Layer 12 of a small transformer language model trained on English Wikipedia (24 layers, counted from 0, width 96).
A neuron adds its activation times its output weights to the MLP's output. To switch it off is to set its activation to zero at one token and run the rest of the model.

Output weights of the MLP neurons that the questions are about. A number n stands for n times 0.0039.
n55: 21 -21 19 62 -24 -60 14 -19 -25 -34 -35 -18 4 34 -27 1 -19 -34 10 32 22 21 -9 7 -30 2 -6 7 -8 11 -20 24 8 -42 -2 -22 30 2 -24 19 2 -41 41 10 -37 31 -7 18 49 -17 -14 -27 20 -14 3 11 -21 37 17 17 45 -5 6 -9 -21 4 0 -6 -16 -28 56 -19 -8 -14 -19 5 4 8 -28 -8 3 -20 9 27 -3 0 4 14 -28 26 -38 -3 15 -14 -16 28
n60: 17 -1 -44 -30 5 -2 6 -15 -14 -10 -22 -1 40 39 -40 -7 9 -16 -18 22 7 -8 11 1 -58 12 18 -7 14 -16 9 12 -10 14 -6 0 -42 33 -42 16 14 25 19 19 -31 10 8 47 35 10 3 22 -3 -16 -20 15 -7 22 28 -4 -44 -73 33 20 -4 8 23 11 15 27 -30 13 1 -36 5 -1 -1 24 -8 -21 19 -3 -5 -35 -6 -7 -3 36 3 -9 3 15 -13 28 -2 -3
n96: -47 -8 -15 -4 8 38 20 1 -27 14 28 -24 -12 9 -8 -7 -48 -20 14 -12 23 6 8 13 -9 59 22 3 11 6 13 -16 -20 4 -47 -19 42 -10 13 39 -8 26 -16 1 29 -39 3 4 -18 -28 -32 -27 40 -19 4 -24 19 40 -6 28 -8 22 -44 26 8 38 13 0 -15 -2 4 -37 22 20 -7 -27 -2 9 -4 -8 7 -26 31 -3 27 2 -7 60 -9 43 -13 17 -24 11 2 -3
n113: -18 -48 3 -24 15 18 -42 0 38 65 -16 -28 -13 -25 -34 15 1 -33 13 72 -16 -21 7 -19 11 17 -7 -1 8 -27 -60 18 -1 9 -3 -11 -13 2 14 11 21 -12 -9 22 50 -30 7 40 4 -35 -8 18 31 24 14 -35 27 14 -26 11 19 20 31 -18 17 -44 -14 -24 -32 -14 -10 2 25 13 16 13 -3 2 -8 22 0 -15 -21 -8 34 -4 -42 -1 -35 -1 -4 6 8 1 -28 40
n146: -10 -41 7 -27 -8 30 27 14 -13 17 -18 10 14 24 -23 60 15 -14 -44 25 10 -5 8 4 -13 6 4 25 -25 43 -4 2 5 -20 30 -24 -67 28 -13 -36 8 35 27 -24 1 4 13 14 -26 9 -29 16 27 48 5 15 -21 12 20 11 -17 4 -13 49 -4 -58 -24 20 -4 10 24 -20 33 4 8 -4 -3 -15 -49 23 8 -4 0 -2 -36 -24 -17 -1 21 -26 26 14 -12 13 -12 32
n149: -18 -10 32 -14 24 54 8 -27 20 5 1 41 -12 43 -27 -8 -21 -1 2 44 2 16 11 20 27 43 16 31 10 -9 20 -11 42 -16 1 -44 2 -34 31 -13 2 -20 -15 28 -5 -73 -24 7 -36 10 -17 -3 27 -30 11 -15 32 -9 -14 13 5 -46 0 -23 12 -14 -16 7 7 -1 -20 -1 27 -12 -18 9 -21 -22 7 -27 -12 8 9 -24 11 -8 34 -3 7 -26 3 24 14 33 -10 -46
n239: 9 -17 -55 7 -11 -18 8 32 10 -27 -24 12 -6 31 13 -3 -15 -29 -4 -4 -12 29 -13 4 4 48 12 -4 30 50 -13 25 7 -17 -4 -15 -18 -6 -34 21 44 11 -5 -16 13 42 -9 40 -27 -8 1 8 -18 -26 9 12 -47 10 41 5 14 -8 10 -4 -39 6 5 14 7 14 1 0 18 -6 7 20 -28 -30 20 -3 7 -29 29 -21 -15 44 -11 -13 -8 -9 -30 19 -32 32 0 -16
n356: -1 -36 20 -32 8 25 -3 -4 -44 -19 -6 17 -15 -6 5 16 7 -29 0 25 14 -21 -5 54 -34 -17 0 23 -14 -21 -16 -17 -22 19 6 -5 -2 25 -27 18 -21 15 22 12 2 22 -4 -6 -11 -17 7 -47 -7 58 -3 16 -4 -16 39 38 33 -43 -44 21 -21 -2 -29 0 30 0 9 -18 33 11 51 -24 -4 8 12 -14 -3 -63 -53 -4 -19 -6 -30 -28 -7 6 11 45 15 14 -57 -1
n370: -11 -5 3 12 -6 -21 -4 8 -4 -20 15 52 -3 -27 -32 7 -19 19 -6 8 28 -20 -16 -16 -2 -5 -39 -29 17 -3 -20 4 24 8 2 11 17 12 -39 -3 -30 19 -17 -13 35 39 0 -5 14 19 -34 -17 -24 17 18 0 14 -18 -22 -27 57 -7 -1 -2 -16 37 53 -56 9 18 17 -41 30 -8 3 5 -5 3 31 -40 -7 -8 -8 16 -46 -12 1 -35 -4 -9 -5 -2 -14 -20 0 1
n378: -13 16 25 -51 5 25 -1 16 -11 11 -16 -55 -31 -4 -19 20 40 35 20 21 -28 -24 18 43 32 -17 -26 6 -10 29 11 -2 16 11 4 29 45 -13 28 15 -16 -18 -12 -19 24 7 14 -11 -10 -16 1 -18 -21 -49 35 -7 -19 -14 8 21 6 13 -10 -24 6 4 -19 -20 -11 -13 -31 22 19 14 1 -7 8 38 36 -58 43 23 1 3 10 10 -42 -25 34 9 -3 -8 -43 -7 1 -5
n401: 12 22 -45 -18 9 34 16 7 23 -5 22 -2 13 20 45 -36 41 31 -18 1 12 -7 -37 10 -15 24 -13 -44 -7 -16 -19 6 0 93 -17 1 9 -21 -53 27 6 30 -15 -1 -1 -17 -29 -33 -3 -26 -16 -34 -10 -12 4 -24 8 -27 -41 -9 28 -19 16 -17 -9 -12 4 -12 -53 -1 -8 8 -23 18 9 13 3 -17 3 -14 25 33 -42 8 7 22 -32 -24 -1 -31 15 4 9 13 -20 -14
n430: 8 -34 12 20 -19 -2 6 -9 0 26 -11 16 -41 -17 -23 22 -13 1 -10 4 -1 -9 -21 9 8 -23 10 -13 -3 -45 -19 -16 6 -14 18 16 4 -23 -12 11 57 -20 35 50 58 3 12 42 10 5 3 -14 -7 39 -1 21 21 16 7 -29 33 10 28 7 -38 24 1 8 -10 13 -6 3 -32 -40 -54 40 -16 15 4 3 53 -37 12 23 -15 22 20 -3 11 19 -6 -29 27 10 -13 7
n443: 2 -1 18 46 -37 -39 -2 -49 1 -1 16 -8 38 -21 29 -15 -26 -26 -2 -17 -24 18 -9 -1 -24 11 9 -31 -5 37 -21 18 -31 -5 25 20 2 -40 -22 -10 -3 -3 -44 -7 18 -28 31 -22 -4 -8 5 21 53 -4 11 -16 -9 49 -15 -12 -15 -6 -50 -1 12 -22 2 -24 -37 -58 -5 10 45 17 -38 17 -7 17 5 17 6 18 -39 21 -8 16 6 4 -24 -16 -25 13 -14 28 30 -12
n489: 45 15 -18 32 -19 3 12 -23 -24 57 -49 -30 -10 -6 -2 -1 -14 1 51 -1 -6 4 -15 -10 -1 9 13 23 -13 -9 8 18 13 14 13 4 12 0 1 -6 -8 -24 29 -29 -16 -7 13 -46 34 26 24 17 34 -3 10 0 -26 -37 16 -16 17 -12 -60 69 -7 27 23 -23 -7 32 50 6 -16 -1 40 -11 11 18 4 -45 -11 41 12 -31 -10 -1 8 -5 22 18 -22 -15 16 1 -18 0
n554: -14 -13 31 6 10 -9 33 9 -24 -17 -29 -6 -48 41 17 26 16 10 48 20 -9 22 -17 -6 -15 22 10 -3 18 -18 12 6 12 -5 -5 -7 19 46 -20 19 21 76 6 18 15 -22 -8 1 12 18 -34 8 -6 -12 -7 -24 31 20 4 -8 -35 -6 12 11 -1 20 30 -23 18 -38 -9 39 16 -62 10 27 -14 1 50 27 -22 14 56 -46 17 7 4 18 -19 11 21 28 -9 -10 -22 0
n569: 6 -14 -17 -38 -23 -22 15 6 -13 -3 20 -45 15 5 -12 7 -25 7 -3 7 13 13 -15 15 -14 -4 -6 17 -16 29 -27 -42 9 -33 -18 -1 -67 -13 53 36 -7 13 24 24 12 13 -11 41 39 -8 9 -7 -44 27 49 9 53 -29 -17 3 -10 -30 -21 -3 -14 -8 -18 -35 -1 -13 0 10 25 32 -37 -7 -6 2 -22 33 -17 -38 -30 1 -12 9 -18 -8 21 -17 -18 18 15 32 6 -3

Each question names a token from some text and the token that comes next. It shows the activations a of the neurons there, in the order above. A number n stands for n times 0.1.

Then comes g, the gradient of the next token's log-probability with respect to the MLP's output, scaled to length 1. A neuron's effect is roughly proportional to its activation times (output weights . g). A number n stands for n times 0.0041.

"i", then "h"
a: 51 0 0 0 0 9 0 0 3 0 0 6 0 0 0 0
g: 22 37 -40 -20 23 3 -1 15 -23 29 6 -1 23 -5 -14 11 19 3 18 -4 -17 17 -51 -58 -4 0 -48 -42 -19 -17 -24 -10 -27 39 -5 16 -37 -21 -1 22 72 22 -10 12 5 59 59 5 38 -18 14 -1 8 5 -34 9 -16 -2 -42 18 -18 -35 1 -1 53 11 -2 19 27 -5 -8 -37 22 28 24 -12 4 0 28 -1 -17 -30 -5 -8 22 -21 -22 16 22 21 12 37 20 10 24 16
Which neuron, switched off, raises the next token's probability most? n55

" during", then " that"
a: 0 10 0 2 0 0 5 6 0 0 0 0 97 0 21 0
g: 27 -33 26 -6 -48 34 -45 -8 4 59 -18 15 -3 19 -2 5 -51 0 3 -61 4 4 13 19 -17 -41 -16 35 -31 1 10 -13 2 15 -14 0 11 -12 -13 -2 -15 -41 -9 4 -28 -17 -14 38 -3 -34 44 -7 16 -8 -7 -12 4 34 -4 -10 36 3 3 -8 -32 -23 -18 -14 -24 -16 -32 12 13 -35 11 -43 -15 -8 -40 -28 23 -30 -11 -51 -52 -12 -24 14 -30 18 -2 35 39 6 -7 -35
Which neuron, switched off, raises the next token's probability most? n554

"ains", then " and"
a: 0 0 0 0 35 21 19 0 0 0 0 0 7 0 0 0
g: 3 3 10 -13 2 32 -45 21 -3 48 -29 11 -53 -5 19 2 -15 24 -41 23 17 -27 11 30 -5 -4 -51 26 -10 28 37 -1 -40 23 13 21 16 12 -27 2 -16 40 12 -5 4 1 19 -14 20 22 -34 -36 -1 -3 -23 -7 -8 -1 35 -48 -5 11 3 26 -46 -2 26 28 -4 15 22 -25 4 51 6 42 -12 -32 -29 58 -5 -17 -30 -10 -34 36 -22 -29 11 6 -32 44 -12 13 -4 18
Which neuron, switched off, lowers the next token's probability most? n146

" of", then " the"
a: 0 0 0 44 0 2 13 0 0 0 0 0 15 43 2 5
g: -32 -64 -6 -32 -8 12 19 13 -5 -16 -7 -27 -52 -31 6 38 17 -1 -1 33 -40 1 -16 -26 27 -4 58 1 8 -6 16 8 28 -8 4 -29 10 22 28 -22 57 -24 -12 -8 -38 52 -1 0 -14 2 5 16 11 32 -6 50 17 10 1 -4 -5 2 -61 34 18 45 16 14 -2 -3 -8 7 26 -28 -36 24 -7 -12 46 -44 -36 14 -12 10 3 -36 -14 43 18 -5 -12 0 9 -5 -12 -12
Which neuron, switched off, lowers the next token's probability most? n489

" the", then " j"
a: 0 0 0 0 0 0 0 0 0 0 0 0 40 0 27 7
g: -19 -30 34 -5 8 18 7 21 -29 -28 -39 5 3 -2 18 63 5 -2 22 -12 43 18 35 10 24 19 -26 -30 22 -12 -5 -34 47 11 0 -47 -10 24 -55 -12 -33 33 -27 -27 -32 -23 36 8 25 -4 -22 -31 9 9 -31 -6 -19 10 13 -11 5 48 34 10 -19 -24 27 10 -16 -2 -45 -23 -19 -13 7 8 -5 37 33 -34 -11 9 -32 -38 11 -24 6 -1 15 32 19 -41 4 -16 -43 3
Which neuron, switched off, raises the next token's probability most? n443

" while", then " w"
a: 0 0 15 0 0 0 9 11 0 2 0 0 0 1 0 0
g: -13 31 -19 9 3 -33 36 -9 -2 15 -41 2 5 4 8 37 -9 -51 6 36 -7 -46 14 19 36 -30 -24 12 -61 -2 -18 11 -32 -18 -33 23 -15 -23 -4 -14 -34 27 -12 -37 15 -36 -25 12 10 52 -5 1 -9 17 -15 -2 15 -40 17 45 2 -17 23 31 -2 -24 -28 -17 60 4 14 38 6 54 9 1 -8 13 -14 26 1 16 -22 -32 -25 -10 9 -29 40 10 -9 -2 -10 22 -6 49
Which neuron, switched off, raises the next token's probability most? n96

" film", then " music"
a: 0 0 0 0 1 7 1 0 0 0 0 0 14 0 30 0
g: -34 60 1 17 -25 -33 -13 31 3 8 -18 4 -10 -50 15 24 -12 -25 31 -16 15 30 29 -29 -12 -17 -26 -12 19 28 -9 -7 -44 -8 19 16 1 19 -45 -20 24 27 -18 -18 -33 -19 -19 9 -47 16 41 -33 14 23 2 0 1 -11 -24 -41 -4 -11 26 36 8 7 19 -26 -16 -50 25 -24 -51 -28 36 0 -27 13 -10 14 -25 8 -10 -25 21 59 6 36 -12 -2 20 -45 -7 -4 11 -15
Which neuron, switched off, lowers the next token's probability most? n554

"h", then " B"
a: 50 0 0 0 0 13 14 0 0 1 0 0 0 0 0 0
g: -40 25 -30 69 -9 -17 36 -4 14 -7 -27 -17 13 -25 20 -17 9 -54 10 5 19 -52 0 -12 1 -28 -25 -29 26 24 16 1 17 -29 -25 -9 27 37 4 -12 -17 -12 3 -17 6 28 -19 -15 -5 3 -18 5 25 -15 -23 -38 -29 56 15 5 -15 3 -3 -45 4 21 22 -13 -17 -14 36 7 2 -35 54 3 -1 -23 -15 39 1 31 26 -12 21 -23 -37 -17 -6 36 3 -41 -4 40 5 52
Which neuron, switched off, lowers the next token's probability most? n55

"ag", then "as"
a: 6 0 0 0 5 3 0 0 0 0 0 28 0 0 0 0
g: 24 57 11 -21 18 -2 15 5 -32 -8 11 45 -4 26 22 -9 -19 59 -40 -29 -51 -25 0 -7 42 37 -22 -14 18 -40 0 -27 49 -10 27 -6 -32 44 8 -27 17 6 -3 11 0 38 -64 18 15 -4 15 -11 -11 6 6 33 45 3 -3 -36 -8 13 7 -14 3 -14 -39 -28 34 21 -29 49 11 1 -6 -1 -7 1 12 -6 48 3 32 20 0 -25 42 -2 6 9 -6 20 11 -14 1 -19
Which neuron, switched off, lowers the next token's probability most? n430

"ad", then "ow"
a: 15 0 0 0 0 1 0 0 0 0 0 0 0 0 2 0
g: 47 -12 30 -35 -13 11 6 -32 11 31 2 -20 17 17 8 8 20 31 -59 23 14 36 -15 -3 -11 12 -14 11 -17 5 14 -12 24 3 1 -12 13 -15 -8 -18 30 -35 -10 34 -4 -13 -6 -32 36 6 4 7 -35 7 -22 -4 -11 -12 -38 -1 17 -32 1 15 17 -11 34 -28 49 -15 21 26 -47 48 1 44 21 -63 37 31 4 -48 -59 -8 -4 5 -24 -41 35 -23 28 9 1 -5 16 17
Which neuron, switched off, raises the next token's probability most? n55

"m", then "od"
a: 0 1 0 0 0 0 0 0 0 0 1 0 0 14 0 0
g: -11 37 -27 -17 41 -2 -25 -42 52 7 74 -18 -28 -40 -33 14 -16 35 7 44 -21 27 8 12 20 -10 18 11 24 -18 13 5 -35 35 40 20 -20 -5 8 17 2 5 -7 20 -7 24 -22 -29 -32 13 -5 -47 -39 -23 29 -17 -7 0 3 30 11 -22 13 -11 21 60 2 -15 -18 -17 -23 0 23 -19 -8 8 -18 -39 6 14 3 -2 29 34 27 -38 6 5 -13 3 23 -26 -21 45 20 32
Which neuron, switched off, raises the next token's probability most? n489

")", then " by"
a: 0 0 5 0 0 0 0 0 0 0 0 0 36 0 0 2
g: -38 18 19 -15 10 -66 -10 -1 -13 -5 2 -18 1 -19 -25 23 6 -9 32 21 2 5 -17 -25 -19 3 11 -33 5 14 14 26 -15 -54 28 -10 35 -6 17 2 4 -48 -17 -51 18 41 28 41 8 1 59 7 -46 33 -20 19 21 11 25 -3 39 -10 -24 14 -15 37 42 -30 17 27 -23 -24 -6 -32 1 30 -16 -10 -25 -7 22 5 -23 67 32 6 -6 -7 -20 -13 -32 -6 -4 25 -13 21
Which neuron, switched off, lowers the next token's probability most? n443

" (", then "\""
a: 0 21 2 0 0 1 0 0 0 0 24 0 3 0 0 2
g: 30 10 -3 -58 -24 -19 11 51 7 8 1 -14 34 6 -4 -2 -7 28 38 -16 34 27 -1 16 -16 38 37 5 -20 69 25 -13 8 -4 -15 -25 -17 -40 17 7 3 38 36 12 -3 -12 14 64 -19 4 9 -47 25 -42 15 6 5 9 11 -13 0 -35 13 -17 -11 -2 20 17 -27 -4 36 5 0 -71 4 -46 -7 12 3 -14 -10 27 18 -15 -3 7 36 8 11 -19 1 -3 -10 20 -60 17
Which neuron, switched off, lowers the next token's probability most? n60

" in", then "fl"
a: 1 0 0 6 0 0 0 11 0 2 0 4 7 0 1 0
g: 30 9 0 -1 3 22 -40 37 29 53 -39 74 -15 16 2 5 29 46 15 5 -45 23 24 -13 -5 -4 -24 3 19 -17 -9 7 -3 -26 -27 29 -47 36 16 -41 27 -3 -10 33 22 34 -55 0 12 16 -13 16 -53 12 3 10 16 2 17 -3 23 -14 20 -39 -15 -36 -41 -11 7 -39 -4 -29 -2 46 16 -1 -13 -25 0 32 3 -21 11 -25 1 11 -11 3 -8 -15 47 20 -2 9 -2 -14
Which neuron, switched off, lowers the next token's probability most? n113

"ble", then " with"
a: 0 0 0 0 0 0 0 0 0 0 0 0 0 0 0 10
g: 17 -30 -11 -4 -35 9 25 -13 0 15 -7 1 20 31 -42 12 -15 -6 11 -6 2 -50 -5 39 1 34 3 15 -55 -1 -27 -44 -15 3 -43 17 -14 -39 -44 9 -43 47 11 -7 -9 -14 -21 13 36 -28 -25 -27 8 -40 -6 28 44 -19 -5 -29 -2 -14 0 2 -24 9 30 13 39 30 7 -56 -4 21 -27 10 4 17 9 -35 -2 1 -38 14 -52 -19 -31 37 -19 -20 -13 11 33 -6 22 -21
Which neuron, switched off, lowers the next token's probability most? n569

" F", then "est"
a: 0 0 0 0 0 0 0 0 14 0 0 0 0 0 0 0
g: -28 -27 -9 79 -18 -78 -24 3 0 -14 -13 29 5 31 -6 30 2 -6 31 3 63 4 -15 -12 15 -3 -56 -15 -8 2 -3 -41 17 8 -3 -30 6 -32 -26 -12 22 -31 9 3 4 15 19 19 -19 -18 4 15 -1 12 33 9 -14 -45 5 -33 10 -14 31 39 31 -30 -5 -13 23 -28 27 -11 5 -14 -16 4 -24 24 4 -8 -26 32 8 58 8 18 -41 9 -46 -3 22 -5 17 -28 -2 -8
Which neuron, switched off, lowers the next token's probability most? n370

" cre", then "ations"
a: 0 1 0 0 0 17 0 0 0 0 0 0 1 0 1 0
g: 1 10 -39 1 -25 -38 25 -28 37 -34 -3 8 -13 -16 -20 24 -20 37 1 -12 -1 -7 17 2 19 34 33 4 -2 29 56 -29 -18 -38 52 25 -10 -8 8 56 -36 15 4 30 3 1 -21 2 -15 -23 -2 9 5 24 25 25 16 28 13 -33 7 58 -58 15 -6 3 -29 8 -28 23 18 -18 -19 -11 -2 -9 2 3 26 -2 -34 28 -5 -16 -11 0 47 -25 14 -6 -15 -31 -20 11 -34 -72
Which neuron, switched off, lowers the next token's probability most? n149

" K", then "o"
a: 0 5 15 0 0 42 1 0 0 0 0 0 0 1 0 0
g: -8 30 43 -46 -1 -3 -6 30 33 -44 46 -18 -22 -19 -8 25 2 2 28 28 -18 -2 3 16 33 14 0 -22 2 13 4 -21 0 -43 44 10 26 4 5 13 -41 4 -38 23 -15 -14 25 35 -16 25 10 -31 -44 -55 15 12 12 -5 -5 -16 -1 -5 14 -42 17 -11 8 36 -18 33 -39 5 -21 -38 -44 15 -21 23 22 -8 -14 64 -3 5 -9 31 3 22 -20 -13 2 6 -35 47 -29 -24
Which neuron, switched off, lowers the next token's probability most? n149

"H", then "i"
a: 0 3 6 0 0 20 0 0 0 0 0 0 0 0 0 0
g: -59 -3 32 54 7 -26 30 -5 -28 -4 -1 -5 11 24 -19 43 -34 33 0 -6 -29 -22 -5 -5 3 28 3 10 -37 5 8 -34 -8 -18 2 -1 -17 5 -62 11 -2 -16 -22 5 -18 48 -19 35 -21 26 -7 -32 4 -21 2 37 18 -43 12 -5 -5 -35 7 -21 5 33 4 -1 -3 -10 -9 17 12 -32 11 -11 -48 -3 14 14 -11 52 13 -39 -13 5 -38 24 -46 11 20 63 -49 -7 9 -14
Which neuron, switched off, lowers the next token's probability most? n149